Layer 3 of a small transformer language model trained on English Wikipedia (21 layers, counted from 0, width 96).
A neuron's activation on a vector x is GELU(gate . x) times (in . x), where the dot is the dot product.
The model reads these tokens: "50" "2" ")" "\n" "1" "00" "." " Mar" "e" "u" "il" "-" "C" "au" "bert" " (" "80" "5" "12" ")" "\n" "10" "1" "."

The vector x that enters this layer's MLP at each token. A number n stands for (n - 500) times 0.0061.
0 "50": 507,555,471,644,430,597,538,573,81,454,125,590,387,382,508,718,600,536,600,676,360,413,426,512,474,526,556,508,391,763,373,594,675,354,442,444,416,553,416,476,506,445,548,343,407,544,635,508,580,481,708,361,503,412,449,491,447,327,343,341,440,539,584,521,573,459,545,473,530,589,576,320,503,629,623,538,364,553,532,713,524,404,449,635,497,600,567,549,478,600,281,533,675,389,388,531
1 "2": 586,472,431,539,502,505,619,505,135,445,238,483,449,320,539,549,667,553,613,581,306,441,443,612,326,548,552,587,384,615,375,559,742,302,540,476,369,544,462,480,414,510,450,419,406,629,717,508,614,620,547,380,404,502,429,380,519,269,370,451,304,596,519,511,640,421,519,484,436,507,668,443,370,664,600,559,395,549,484,607,603,505,525,618,505,582,637,440,416,656,395,505,577,356,528,671
2 ")": 536,767,545,561,422,690,556,505,268,401,555,465,378,371,460,422,615,431,494,571,305,532,518,509,413,556,493,485,348,594,331,718,621,427,530,328,435,507,427,534,441,501,525,279,448,502,591,690,494,534,552,501,455,647,346,515,531,335,364,419,358,526,648,535,642,349,516,632,303,625,659,267,353,673,538,441,546,561,561,438,598,417,640,583,377,470,537,554,639,485,266,436,591,397,514,717
3 "\n": 418,577,476,425,532,598,470,535,395,415,509,373,539,315,461,590,641,513,498,620,526,420,707,487,445,452,478,442,377,494,234,557,735,532,544,161,409,491,296,508,561,376,441,177,523,682,586,421,662,442,530,461,456,615,332,572,648,315,292,556,455,481,666,596,621,483,546,649,462,633,531,325,405,685,451,550,753,515,522,403,548,478,571,583,427,492,753,510,695,421,420,416,525,451,457,509
4 "1": 549,470,486,464,484,548,638,723,326,516,544,496,548,369,497,520,589,508,547,463,269,492,461,575,360,518,539,559,358,568,335,448,781,393,581,339,329,536,456,498,477,485,450,445,369,655,900,509,623,578,495,470,403,524,427,482,637,105,397,455,386,420,569,521,441,415,548,460,546,644,676,332,371,608,530,488,456,537,530,484,610,603,450,499,375,610,651,450,383,685,307,472,533,414,487,680
5 "00": 506,502,523,463,413,627,503,762,313,505,484,527,427,346,478,590,711,521,673,565,460,388,352,450,506,430,654,424,317,752,283,510,760,347,354,335,432,578,531,545,495,294,481,469,452,611,691,492,587,508,597,448,514,551,390,560,512,235,386,394,513,422,651,488,423,422,482,423,534,672,550,272,493,616,588,460,324,603,617,474,602,424,369,548,431,679,541,573,407,705,391,471,642,445,385,555
6 ".": 515,478,456,492,539,624,510,620,562,473,549,547,409,371,386,505,506,423,450,667,313,377,528,450,473,486,626,527,276,503,254,579,660,436,325,231,425,558,483,532,685,330,551,318,497,589,724,638,729,655,469,481,426,601,486,553,570,27,330,504,628,519,698,491,472,540,542,742,461,442,500,312,444,686,602,505,565,450,543,410,527,432,487,603,395,472,607,538,665,391,321,453,511,384,469,520
7 " Mar": 364,624,460,608,461,479,626,669,612,481,578,533,316,424,424,439,520,520,492,562,326,519,596,673,412,654,444,456,232,697,328,532,747,267,668,492,508,626,477,505,517,461,536,200,494,652,542,594,582,489,542,469,348,590,537,403,486,394,417,548,420,399,550,540,440,565,424,463,332,618,453,305,443,681,413,665,500,525,492,777,513,486,525,765,458,500,465,534,359,540,480,384,452,447,433,388
8 "e": 522,494,594,629,310,546,670,648,553,394,527,490,616,427,561,599,570,508,501,561,484,337,445,568,246,630,638,391,303,630,315,661,482,378,503,384,341,446,492,430,537,371,558,318,387,595,487,564,568,520,560,557,437,456,239,554,468,431,357,441,560,369,650,378,455,441,503,749,459,520,612,511,467,705,520,438,477,581,521,710,518,538,628,574,503,464,561,320,483,604,473,440,575,234,425,585
9 "u": 471,429,582,449,465,486,722,613,604,316,473,406,514,452,596,574,565,485,539,569,487,478,519,597,330,548,554,425,286,679,318,530,600,386,412,341,534,494,500,336,535,412,693,359,347,727,541,527,393,422,598,519,423,404,529,517,584,302,380,493,491,429,549,554,389,487,454,773,366,486,555,344,302,576,404,665,459,554,550,634,729,570,623,512,520,433,581,420,531,533,372,494,559,211,612,516
10 "il": 369,446,366,656,394,576,689,792,484,518,534,493,519,288,645,338,577,530,466,617,394,521,580,697,428,534,592,482,361,582,301,547,648,340,434,386,451,468,506,492,509,412,509,374,446,575,485,540,585,729,628,458,419,480,451,454,505,538,359,423,523,180,564,522,542,477,500,558,387,389,597,506,347,550,502,506,412,614,404,737,574,379,532,574,543,392,678,423,585,592,366,447,661,359,625,446
11 "-": 430,283,540,497,539,545,507,622,468,471,401,482,437,415,506,644,678,501,452,596,327,422,515,656,354,590,540,568,416,554,266,538,773,281,316,551,205,442,364,401,513,462,573,382,372,637,496,579,716,544,586,546,512,468,541,401,603,302,461,586,660,621,616,426,405,250,418,533,427,577,540,477,505,470,513,614,532,549,566,501,682,568,435,811,504,525,532,561,670,420,469,400,543,328,436,461
12 "C": 437,517,366,474,371,662,473,554,375,396,538,332,449,457,444,594,560,552,629,487,326,365,639,555,335,542,686,435,351,629,307,569,617,280,404,476,445,545,429,497,577,380,485,397,506,618,555,506,584,543,549,539,539,644,484,364,586,373,328,534,461,567,523,454,318,359,558,554,295,568,785,427,510,635,469,604,392,547,618,853,623,447,487,560,465,598,546,476,489,567,540,461,572,272,381,543
13 "au": 368,596,542,545,476,535,607,673,441,454,547,577,488,471,531,566,625,544,526,470,414,327,456,593,352,644,505,497,257,637,273,501,641,352,397,476,625,574,448,307,344,566,408,391,439,731,693,583,594,428,720,439,481,455,408,448,477,272,459,482,518,337,630,516,474,422,548,720,291,436,666,320,340,549,501,540,593,495,448,684,672,594,509,641,513,441,512,418,508,617,512,402,509,251,556,470
14 "bert": 400,628,343,546,427,457,485,593,286,375,466,609,401,452,555,594,671,419,566,515,420,334,624,679,590,593,478,523,279,639,317,571,576,368,498,362,474,584,373,578,456,377,565,362,482,577,484,666,532,550,612,480,294,531,371,291,476,363,447,541,565,328,587,563,458,475,446,652,543,527,561,524,460,614,524,499,538,485,562,825,576,389,563,692,567,423,579,340,544,521,442,366,611,272,469,599
15 " (": 428,597,514,591,411,591,536,601,432,427,456,388,427,385,524,414,698,608,521,600,263,447,545,414,364,474,520,577,442,536,310,500,831,280,488,277,434,411,408,677,474,416,523,190,361,423,622,455,744,507,586,523,442,491,401,424,483,293,347,591,552,649,792,529,499,397,584,633,424,617,519,373,555,576,567,604,564,497,417,488,571,474,500,700,504,419,594,659,586,449,458,457,541,379,590,512
16 "80": 377,570,426,514,403,631,534,712,217,512,353,599,479,466,377,568,543,574,639,674,218,333,413,459,519,529,590,479,359,706,350,464,773,320,412,472,434,556,424,547,501,440,568,347,468,553,675,553,493,576,702,450,448,501,426,475,504,306,289,327,521,413,645,489,511,390,624,416,497,536,658,404,460,666,516,462,372,556,590,538,579,451,424,649,414,580,654,506,466,615,387,419,728,525,490,480
17 "5": 571,449,435,484,325,545,586,691,249,465,483,519,441,511,420,499,606,558,584,604,321,454,444,500,417,624,534,509,464,656,316,470,754,297,474,313,387,508,472,532,359,413,560,323,422,681,687,496,659,755,591,510,389,548,375,456,544,320,355,429,448,492,597,535,610,414,556,397,443,561,654,419,496,824,559,470,384,542,491,663,507,535,469,554,473,567,637,397,441,641,263,457,541,387,481,596
18 "12": 445,408,438,485,473,546,529,576,160,291,492,517,410,481,488,626,567,588,583,559,429,348,418,561,464,595,486,418,337,628,276,454,730,314,434,393,342,539,476,531,539,506,635,256,479,662,769,553,658,541,593,494,449,608,258,533,560,328,455,380,496,507,650,512,495,415,593,532,499,519,572,343,470,637,533,491,336,587,558,516,585,454,399,617,402,623,633,503,376,599,409,485,701,357,464,685
19 ")": 532,734,544,572,412,691,555,539,288,423,603,471,349,406,456,443,596,428,488,592,292,541,530,503,401,549,498,460,380,582,305,673,601,417,475,358,441,505,405,524,437,505,543,285,449,542,563,693,491,537,541,508,436,672,342,515,538,314,351,437,336,526,654,562,624,388,530,633,293,649,683,266,370,647,575,436,531,571,543,436,578,443,634,605,366,449,517,528,648,495,255,422,594,422,514,727
20 "\n": 404,567,439,475,527,609,481,512,360,381,484,374,493,305,463,575,646,536,505,638,505,433,715,473,423,466,462,438,383,503,234,553,712,524,504,185,421,487,271,479,537,376,458,208,514,708,564,411,670,449,538,457,445,612,358,564,642,332,285,544,447,509,637,598,659,448,530,666,466,616,543,336,413,684,476,585,736,522,524,433,554,457,585,665,440,475,745,543,703,407,418,417,550,443,454,539
21 "10": 517,430,469,520,367,642,500,753,286,399,506,524,463,452,460,663,649,558,570,540,403,408,402,457,459,513,508,430,344,669,274,482,767,331,363,291,389,520,523,540,526,492,636,313,463,587,788,557,620,663,633,507,505,548,303,530,542,302,420,416,525,459,662,503,442,425,600,459,493,555,627,255,467,721,475,526,291,583,464,495,529,511,339,530,385,646,616,473,445,605,338,574,638,364,433,572
22 "1": 550,440,464,496,485,561,653,706,308,492,518,506,507,376,493,514,581,532,547,482,251,491,450,571,346,524,536,552,381,559,322,433,765,374,546,356,341,528,443,470,454,483,474,443,351,679,881,508,614,597,517,478,402,530,443,471,631,130,395,448,370,438,522,529,473,404,545,471,558,649,685,339,383,596,568,523,442,538,527,510,608,599,459,549,387,607,636,470,376,683,306,459,555,419,474,705
23 ".": 510,461,455,505,532,614,506,638,554,472,568,552,389,365,401,511,510,424,445,686,298,367,542,448,482,483,633,526,279,497,258,566,645,440,312,232,422,547,492,520,676,322,561,315,478,584,717,647,745,659,442,471,425,601,492,543,564,32,339,514,635,524,679,507,477,541,533,737,466,446,516,320,451,692,608,514,563,451,535,426,523,459,490,622,381,468,594,524,663,381,324,461,517,394,474,525

Each question shows the input weights of one neuron of the MLP. A number n stands for (n - 500) times 0.00089.

n183 gate: 473,646,538,718,550,513,421,500,478,413,573,554,588,488,509,307,418,653,430,632,458,503,567,406,389,384,626,727,489,620,524,341,447,550,390,494,572,344,488,434,340,493,648,534,576,728,334,343,579,445,437,415,659,483,551,558,417,599,601,525,468,628,399,543,503,533,474,524,646,537,407,500,522,509,423,314,353,691,429,327,571,335,685,550,271,670,367,364,490,358,625,493,265,477,540,466
n183 in: 472,607,535,604,491,439,418,543,466,512,635,619,512,565,542,369,636,760,429,617,479,466,506,464,411,410,700,647,547,503,611,401,525,571,401,536,552,377,517,494,458,523,678,428,549,722,452,324,541,531,391,480,576,503,536,437,439,616,533,526,435,584,448,448,542,479,275,568,627,540,478,464,559,450,468,295,375,722,485,424,470,527,662,473,287,677,413,207,521,456,541,534,410,319,559,456
On which token does it fire most? 6 "."

n115 gate: 395,343,570,534,386,474,472,486,464,563,445,563,668,544,470,567,568,569,546,488,526,772,389,382,360,525,492,456,346,420,512,543,749,509,522,552,588,586,437,607,559,422,497,368,296,476,546,558,524,511,423,745,539,358,694,531,505,678,393,564,365,510,397,405,422,515,570,540,548,310,462,481,574,516,531,431,435,540,589,475,414,451,553,522,413,473,370,391,457,355,431,632,509,553,531,573
n115 in: 455,385,612,513,560,432,368,580,448,571,508,433,576,615,518,487,528,420,529,541,455,691,572,449,480,491,605,398,460,568,533,402,500,520,532,505,437,533,680,515,541,425,544,516,496,447,471,377,645,513,767,536,350,445,554,483,563,408,428,523,456,509,380,610,562,512,615,406,446,462,576,491,526,568,513,319,439,564,424,495,598,466,636,608,476,583,455,509,457,340,385,546,377,417,432,563
On which token does it fire most? 21 "10"

n80 gate: 468,397,443,563,362,377,436,247,443,550,448,523,497,484,428,373,373,468,484,542,622,453,491,447,416,524,524,561,531,617,570,527,465,503,514,500,570,565,597,370,601,607,580,508,463,610,582,289,552,503,681,491,385,509,478,481,561,502,614,553,548,572,440,664,486,570,595,575,565,427,554,320,556,357,533,289,470,391,626,650,442,367,615,537,228,465,497,481,503,422,293,508,415,430,600,572
n80 in: 539,297,464,581,638,443,541,349,422,439,367,442,539,577,559,398,606,536,487,579,439,362,561,555,478,523,523,586,516,543,379,643,528,406,472,472,436,496,527,535,495,616,471,498,485,397,376,410,445,478,500,528,620,411,407,396,541,526,707,428,541,599,457,534,380,595,497,518,672,406,589,413,390,530,518,568,419,468,479,455,565,555,548,562,519,510,432,525,456,561,484,533,335,549,494,586
On which token does it fire most? 0 "50"

n186 gate: 587,474,580,407,500,546,546,330,513,516,449,580,491,476,387,601,475,480,513,428,577,494,568,351,506,559,507,505,588,431,538,509,547,329,466,529,369,479,615,487,554,395,448,500,338,331,506,502,576,687,468,582,633,376,478,381,496,562,612,567,460,543,444,430,539,555,409,470,587,460,465,466,421,569,468,544,534,498,581,496,509,450,477,515,358,438,540,436,532,637,489,343,606,450,564,531
n186 in: 620,643,530,511,409,435,524,478,542,463,498,340,490,488,527,571,504,512,442,521,484,525,591,511,488,534,542,471,630,534,519,475,480,449,529,461,500,630,547,548,482,546,523,385,533,410,569,527,439,594,529,507,521,522,510,459,567,571,498,557,540,564,464,380,496,552,363,680,578,547,563,609,463,418,432,239,364,536,516,470,441,399,583,507,455,481,485,608,500,517,494,521,432,457,476,528
On which token does it fire most, and how strongly? 13 "au", at about 0.11

n17 gate: 622,386,525,513,553,460,618,319,545,399,149,549,451,404,668,652,528,448,676,623,426,485,427,496,426,425,485,389,530,356,406,551,426,681,326,488,520,574,489,428,534,685,706,403,458,332,315,347,330,832,429,449,724,705,592,465,393,587,375,463,398,563,375,532,539,429,285,423,511,503,456,373,430,547,601,576,738,550,167,648,352,693,452,353,696,328,617,693,434,516,676,508,818,450,337,598
n17 in: 453,559,519,432,385,400,477,642,537,536,528,540,491,522,576,466,503,632,343,500,476,548,583,532,441,520,541,488,457,580,660,423,581,423,492,566,618,532,480,533,436,461,454,503,454,563,678,515,489,318,400,412,463,513,344,509,495,440,542,600,506,436,416,595,353,409,599,400,506,481,509,597,586,583,474,349,447,470,621,289,348,426,482,500,281,559,503,361,797,534,148,649,294,445,659,453
On which token does it fire most? 12 "C"

n31 gate: 511,519,362,426,571,656,549,532,418,360,378,659,472,475,510,404,569,437,475,516,558,568,399,469,513,538,497,395,432,471,567,547,433,565,400,402,422,579,485,645,611,583,287,714,553,442,544,447,418,525,459,402,439,661,416,500,481,409,314,482,518,554,580,457,460,492,612,547,337,549,303,456,498,375,568,566,490,339,574,554,329,631,546,550,511,550,525,613,503,423,439,667,544,430,523,481
n31 in: 496,597,578,463,380,406,490,436,404,517,571,439,567,577,545,531,603,583,376,581,448,547,471,440,445,421,471,605,639,633,448,528,537,542,425,562,502,469,630,584,421,432,460,473,447,554,343,489,568,577,428,432,525,493,466,474,559,455,476,537,523,579,415,577,472,421,520,440,496,500,469,634,581,568,377,484,540,498,528,552,614,570,583,510,398,351,504,510,519,599,564,529,460,445,381,407
On which token does it fire most? 15 " ("

n124 gate: 431,422,539,514,479,561,529,459,456,474,624,513,431,472,427,506,510,605,445,465,438,572,496,417,416,359,584,681,479,419,423,410,502,580,409,560,465,619,406,558,447,507,662,465,591,507,362,407,535,496,518,523,421,644,564,536,443,565,509,508,504,414,549,498,483,498,367,400,584,449,447,522,590,468,560,470,519,484,585,460,547,458,437,472,472,516,522,348,583,583,494,515,405,483,477,669
n124 in: 500,502,526,576,575,489,581,496,463,424,451,592,504,423,478,415,552,488,590,563,515,422,470,549,497,525,493,515,490,505,475,529,436,522,512,511,375,457,457,569,560,500,493,559,449,460,429,495,551,564,351,640,540,352,445,410,486,543,569,488,419,578,462,517,469,513,564,493,383,519,435,513,461,612,403,527,491,477,385,486,608,382,548,562,520,460,497,546,413,555,462,594,464,450,426,574
On which token does it fire most? 13 "au"

n82 gate: 597,667,639,497,356,552,460,537,353,492,591,562,385,507,546,329,521,416,512,592,588,434,433,511,488,610,495,500,514,476,627,528,381,426,407,539,398,444,569,486,586,611,455,529,509,376,675,464,533,481,496,368,322,492,492,556,682,432,482,463,452,507,328,479,456,400,482,560,487,477,603,653,537,471,544,447,528,581,590,580,490,570,403,531,666,387,541,608,544,554,443,371,410,336,507,627
n82 in: 400,513,511,444,433,490,428,630,683,500,522,378,552,500,487,505,585,425,591,500,514,567,394,474,488,498,558,575,411,527,608,518,668,447,588,453,529,412,467,483,560,422,557,451,515,388,489,446,587,427,357,551,521,621,413,504,516,490,492,474,516,469,530,517,465,485,432,465,486,531,494,574,479,453,487,394,644,441,551,472,586,644,498,334,525,483,531,488,561,646,468,492,347,526,407,446
Its three highest activations, in order, are on tokens 4 "1", 8 "e", 22 "1"

n137 gate: 523,468,651,554,569,511,495,454,428,481,503,497,497,521,534,454,388,508,469,430,572,500,338,391,523,359,620,561,366,350,411,505,525,664,472,360,531,495,500,604,692,663,500,385,552,399,449,472,428,232,627,530,652,448,478,481,447,599,663,482,447,571,475,376,494,391,528,469,492,581,402,428,610,533,636,527,356,561,467,377,697,479,567,576,522,586,456,380,448,437,410,385,568,411,459,710
n137 in: 497,658,549,339,510,540,556,400,524,526,367,503,449,475,412,391,535,415,355,423,414,505,511,534,428,462,497,503,491,493,588,622,448,454,581,351,471,479,597,522,480,430,352,530,391,473,471,555,493,414,773,634,639,492,554,534,604,487,576,663,571,444,390,439,487,521,491,376,349,426,516,583,471,640,601,523,402,548,640,368,588,429,524,575,526,467,695,693,380,544,500,386,441,615,428,413
On which token does it fire most? 2 ")"

n63 gate: 575,645,663,486,659,736,414,253,307,454,430,377,144,329,274,470,428,395,580,530,563,359,194,536,364,537,442,633,472,379,535,546,385,678,529,559,342,584,548,512,641,933,666,572,596,429,626,296,534,559,795,486,562,354,479,283,645,652,415,492,611,738,330,465,530,423,447,370,521,342,604,386,615,453,641,477,517,690,437,455,416,236,620,645,547,593,733,828,307,266,407,500,483,358,496,549
n63 in: 577,413,281,621,657,396,777,542,471,497,432,503,584,340,539,398,428,558,509,366,484,713,487,359,315,392,603,445,365,612,621,430,555,559,446,490,390,477,750,408,692,459,348,491,448,453,494,751,390,407,397,455,637,561,437,484,590,495,445,356,519,680,450,477,606,432,482,416,538,696,444,512,454,485,555,600,601,397,525,652,474,371,510,405,445,537,473,379,650,560,675,536,450,400,483,624
On which token does it fire most? 1 "2"

n34 gate: 383,530,358,464,460,183,459,321,667,325,515,647,641,449,676,349,402,300,622,432,350,460,405,500,634,673,553,627,639,358,378,649,458,689,279,546,344,481,599,523,326,284,573,282,621,316,496,676,432,465,390,514,674,697,591,434,680,627,584,624,504,399,386,543,513,441,533,422,484,563,291,283,397,812,379,698,660,473,649,540,608,576,623,413,307,452,247,455,363,565,760,661,358,760,663,548
n34 in: 432,526,350,512,450,367,394,464,469,481,613,526,687,526,623,495,527,408,580,583,478,552,542,653,567,614,628,503,482,417,405,495,359,663,452,625,467,470,529,422,400,362,568,453,574,391,513,607,455,595,420,548,540,554,500,384,519,487,489,495,521,361,520,612,588,503,566,622,455,488,319,284,507,525,550,568,462,450,500,622,484,536,611,473,354,500,383,463,524,620,702,645,523,573,728,574
On which two tokens does it fire most, strongest first? 11 "-", 15 " ("

n118 gate: 472,458,457,491,430,418,464,474,368,599,354,675,630,510,422,505,461,500,530,544,530,508,592,488,503,552,510,424,431,458,708,516,498,343,466,457,584,442,383,391,506,364,436,546,500,497,418,443,461,578,287,599,427,517,558,577,528,487,481,544,450,450,652,527,419,713,555,525,566,360,456,445,582,463,393,598,500,483,702,679,524,587,361,556,303,315,520,359,548,648,492,620,348,630,593,562
n118 in: 553,435,518,495,438,464,507,471,375,594,400,590,578,477,504,502,516,532,475,404,549,411,555,529,453,630,496,464,483,440,627,462,443,472,509,574,450,431,521,415,493,348,472,579,429,495,461,473,494,460,319,648,383,502,551,538,581,407,444,594,535,404,512,543,466,734,577,481,428,435,511,386,546,510,500,560,507,492,629,608,602,535,373,648,343,313,556,441,524,528,515,564,454,590,484,500
Its three highest activations, in order, are on tokens 2 ")", 19 ")", 15 " ("

n173 gate: 362,378,455,425,527,442,506,338,356,613,171,490,372,420,542,492,469,497,628,555,522,726,386,660,350,546,472,407,472,532,586,721,572,432,489,576,407,503,361,491,259,592,441,602,414,198,494,506,577,438,354,466,517,337,640,550,469,452,389,609,552,378,491,639,395,523,301,571,358,559,397,441,591,561,541,459,621,506,553,626,443,644,577,465,529,384,680,429,503,467,667,442,686,643,525,606
n173 in: 704,544,587,595,566,503,442,683,562,339,765,473,481,449,447,485,495,456,505,517,432,397,609,387,513,475,470,612,554,518,548,302,327,529,428,588,549,479,673,547,628,414,573,451,521,738,452,540,667,540,690,463,458,601,424,455,523,493,586,424,486,503,456,564,580,338,575,357,572,571,552,495,485,358,531,561,464,631,472,379,562,426,497,651,451,631,452,536,492,340,451,384,239,405,384,536
On which token does it fire most, and how strongly? 11 "-", at about 0.25

n13 gate: 590,609,538,500,529,558,692,539,517,410,514,413,578,568,503,450,619,431,517,857,326,548,531,680,412,376,660,494,493,423,535,598,514,608,543,596,382,364,429,378,452,587,522,534,578,434,344,307,378,520,387,507,494,478,494,609,416,455,623,543,532,460,342,500,566,555,301,472,617,505,387,450,569,428,648,284,668,533,536,515,521,286,643,612,611,484,500,535,542,281,520,485,413,386,415,544
n13 in: 691,673,500,636,304,645,492,483,664,386,395,464,672,473,546,520,482,582,330,433,578,527,453,432,476,486,651,607,398,399,566,569,440,721,517,506,506,484,511,351,568,534,441,413,404,518,353,500,469,650,396,519,461,629,557,390,535,466,555,486,547,405,429,438,552,308,424,446,562,602,439,364,463,418,534,723,630,421,574,558,531,370,561,547,434,704,420,447,657,353,580,515,456,404,510,584
On which token does it fire most, and how strongly? 16 "80", at about 0.18

n89 gate: 638,528,561,523,495,456,434,551,482,411,497,534,495,449,523,404,590,298,510,462,503,541,623,665,495,521,587,478,503,605,492,559,498,519,600,551,300,463,469,537,598,500,578,418,659,291,583,454,608,465,391,212,387,438,471,492,474,481,630,637,416,401,453,530,676,629,522,450,542,529,649,538,578,330,468,424,428,512,444,550,500,482,475,542,391,438,563,484,385,421,425,679,414,307,380,531
n89 in: 629,479,622,479,488,555,483,650,540,505,497,449,507,530,495,471,618,396,568,475,490,582,597,678,528,469,563,570,552,550,492,601,430,490,623,441,269,390,465,541,569,487,569,432,545,394,567,410,572,521,414,306,304,516,539,510,463,429,632,552,447,513,297,609,612,598,557,542,551,436,614,548,626,312,465,503,471,493,480,567,463,471,530,541,475,451,581,538,478,552,417,576,446,377,432,539
Its three highest activations, in order, are on tokens 1 "2", 4 "1", 14 "bert"

n74 gate: 521,682,603,507,555,462,405,404,331,560,571,465,441,573,468,464,506,461,557,473,554,404,253,467,462,497,454,578,676,453,539,353,482,427,520,386,425,387,529,519,799,670,444,535,506,613,538,135,619,541,636,555,458,578,457,530,488,398,524,432,500,536,472,194,652,510,631,462,658,354,483,781,629,612,486,420,444,562,660,386,597,391,585,786,510,567,346,546,343,384,584,435,490,337,318,423
n74 in: 434,551,422,453,500,403,528,645,589,572,586,648,489,628,601,405,482,380,456,482,448,740,461,503,426,405,494,344,494,388,512,301,479,231,556,514,562,558,522,460,637,444,479,575,500,588,576,331,463,410,350,506,494,597,457,635,444,423,471,389,593,640,550,358,593,668,497,562,440,593,627,554,619,559,500,303,609,575,540,438,494,560,476,503,354,558,302,466,601,479,539,689,641,363,454,561
On which token does it fire most? 14 "bert"

n38 gate: 593,639,511,529,471,485,494,436,503,565,697,343,491,452,606,355,398,546,559,494,488,517,319,219,500,557,462,605,721,505,463,506,543,629,653,500,527,543,610,572,318,545,589,367,559,419,497,482,651,500,438,516,537,637,503,568,432,514,533,668,480,537,411,327,491,443,367,500,628,439,576,649,406,577,558,426,351,486,574,558,556,156,473,539,608,494,425,431,343,509,340,385,350,321,603,369
n38 in: 418,465,417,536,699,402,500,445,465,419,572,436,448,500,548,527,551,478,587,604,428,502,418,621,481,512,478,466,489,554,315,602,530,479,420,518,490,391,393,443,462,660,492,546,495,503,631,477,336,340,571,358,727,379,629,334,581,469,600,436,488,450,530,607,464,536,614,545,518,405,385,512,556,646,656,497,591,441,515,530,416,566,544,418,526,495,562,520,411,431,498,638,553,698,448,492
On which token does it fire most? 8 "e"

n39 gate: 517,530,572,578,362,513,497,687,330,590,371,511,546,620,498,493,546,452,470,500,564,465,239,589,578,302,482,435,376,436,570,516,377,519,431,389,594,498,485,502,477,517,418,624,495,556,564,267,476,567,489,416,425,628,534,503,542,460,556,418,518,559,665,489,441,416,649,572,294,458,473,495,464,372,537,684,461,427,439,436,466,631,462,485,532,380,649,544,325,397,518,579,596,466,517,533
n39 in: 594,428,551,495,402,577,477,588,367,685,441,455,592,614,603,532,552,534,507,544,490,586,337,449,514,406,528,570,436,384,523,407,396,532,466,412,505,468,502,520,500,544,571,575,537,552,478,339,593,455,596,394,463,663,462,571,563,506,507,381,595,408,600,510,309,396,612,600,376,519,527,613,549,533,574,544,603,526,460,442,505,506,558,426,502,410,455,435,431,478,409,439,638,483,377,582
On which token does it fire most, and how strongly? 21 "10", at about 0.27

n177 gate: 653,531,513,468,560,354,464,461,660,489,321,611,300,653,362,425,689,387,476,560,349,433,481,500,490,276,403,556,553,595,566,662,426,439,662,533,661,303,374,364,492,639,588,542,550,643,329,263,630,700,911,488,581,589,584,580,237,485,470,338,400,484,419,466,729,751,496,524,504,552,402,575,651,480,552,345,464,527,295,489,375,476,635,618,682,500,607,425,478,339,468,361,393,283,408,531
n177 in: 362,646,540,484,426,366,346,461,647,551,530,393,507,237,566,565,497,408,431,279,570,630,451,370,538,802,385,563,418,629,492,482,447,549,636,584,507,460,626,476,575,361,553,462,221,346,695,637,567,455,392,428,366,349,427,558,506,553,530,652,597,523,369,511,563,365,500,376,514,242,669,585,246,629,413,615,580,466,500,429,716,423,250,597,637,504,407,732,544,692,383,451,675,585,438,585
On which token does it fire most? 12 "C"

n138 gate: 513,551,426,563,394,422,577,453,580,579,420,659,556,410,537,514,481,523,731,606,417,526,265,243,529,393,446,606,660,489,400,454,358,576,397,604,522,428,366,548,497,507,364,284,514,294,625,645,547,663,226,373,465,358,579,627,673,525,512,456,303,522,626,469,454,422,525,586,422,576,644,506,484,511,484,500,545,477,692,553,506,635,469,321,509,465,400,411,485,519,674,447,532,557,427,555
n138 in: 488,517,433,588,482,514,523,439,428,370,530,556,527,542,493,502,534,619,432,422,586,547,551,420,502,590,389,483,544,347,468,405,401,414,406,591,415,489,529,483,385,523,389,520,475,414,543,493,538,640,419,447,488,409,389,555,525,423,512,449,534,648,460,605,493,353,575,448,445,521,450,424,530,526,370,495,525,517,391,658,639,539,493,382,469,573,607,539,732,495,401,529,512,460,635,495
On which token does it fire most? 7 " Mar"

n153 gate: 381,668,506,489,619,422,415,624,565,554,544,671,575,652,629,512,506,420,430,408,513,542,410,670,382,539,444,486,496,584,465,279,482,597,214,420,623,576,481,559,543,652,438,542,488,430,431,375,485,506,336,427,539,475,331,351,500,683,395,381,526,479,276,617,561,575,565,519,345,631,232,478,380,363,475,504,523,506,463,614,517,491,694,281,544,690,535,226,443,335,616,425,531,690,592,532
n153 in: 442,552,432,440,640,354,613,581,356,560,580,335,473,460,587,545,516,510,595,438,540,462,315,641,471,522,498,495,385,526,516,615,527,684,583,585,416,516,262,537,573,709,523,486,443,569,502,442,505,517,539,549,489,394,517,490,451,577,551,618,586,475,438,464,429,625,306,556,451,395,395,519,524,451,570,527,453,454,568,520,427,261,444,553,503,532,606,537,385,547,449,500,430,520,632,413
On which two tokens does it fire most, strongest first? 19 ")", 2 ")"

n64 gate: 470,574,491,441,546,418,425,243,235,391,199,403,438,318,548,409,485,401,582,585,539,408,373,583,555,553,372,458,697,503,453,503,383,656,478,609,503,617,509,375,580,302,487,589,319,267,599,438,564,609,608,738,453,473,545,580,591,495,526,441,343,604,562,467,477,529,592,473,506,343,556,323,475,548,517,639,500,612,350,581,625,466,493,795,555,581,443,509,571,413,720,595,473,541,429,628
n64 in: 748,451,510,443,436,503,441,552,553,555,483,733,483,640,413,389,639,578,437,450,453,422,395,553,663,525,497,332,658,411,506,480,431,695,370,393,294,521,317,449,459,465,467,389,471,448,592,520,561,565,386,392,445,546,417,316,595,621,661,531,424,513,582,512,444,391,467,429,543,505,467,489,520,505,609,673,617,447,670,618,578,428,494,574,342,442,462,460,604,646,480,461,512,739,495,433
On which token does it fire most? 9 "u"

n4 gate: 557,613,562,418,584,534,479,392,248,407,550,472,593,301,441,404,456,486,537,411,382,443,431,380,388,538,468,592,483,383,560,392,306,640,561,485,384,448,583,480,633,568,681,471,563,528,598,385,626,703,652,487,595,443,387,440,532,705,467,459,582,438,528,262,370,595,535,410,624,492,451,489,608,617,390,454,595,400,563,576,437,343,641,643,467,557,489,594,458,387,633,629,559,319,489,532
n4 in: 500,448,540,533,524,410,500,352,377,398,441,532,505,500,487,409,478,556,557,534,461,526,480,354,618,685,559,394,543,600,448,558,472,383,500,398,511,515,410,387,542,584,577,371,382,506,505,433,485,580,392,629,734,393,568,560,380,688,600,566,621,381,505,378,386,492,614,565,543,407,441,485,599,633,604,294,503,396,571,599,324,421,677,457,444,604,557,564,494,324,535,534,620,564,407,546
On which token does it fire most? 18 "12"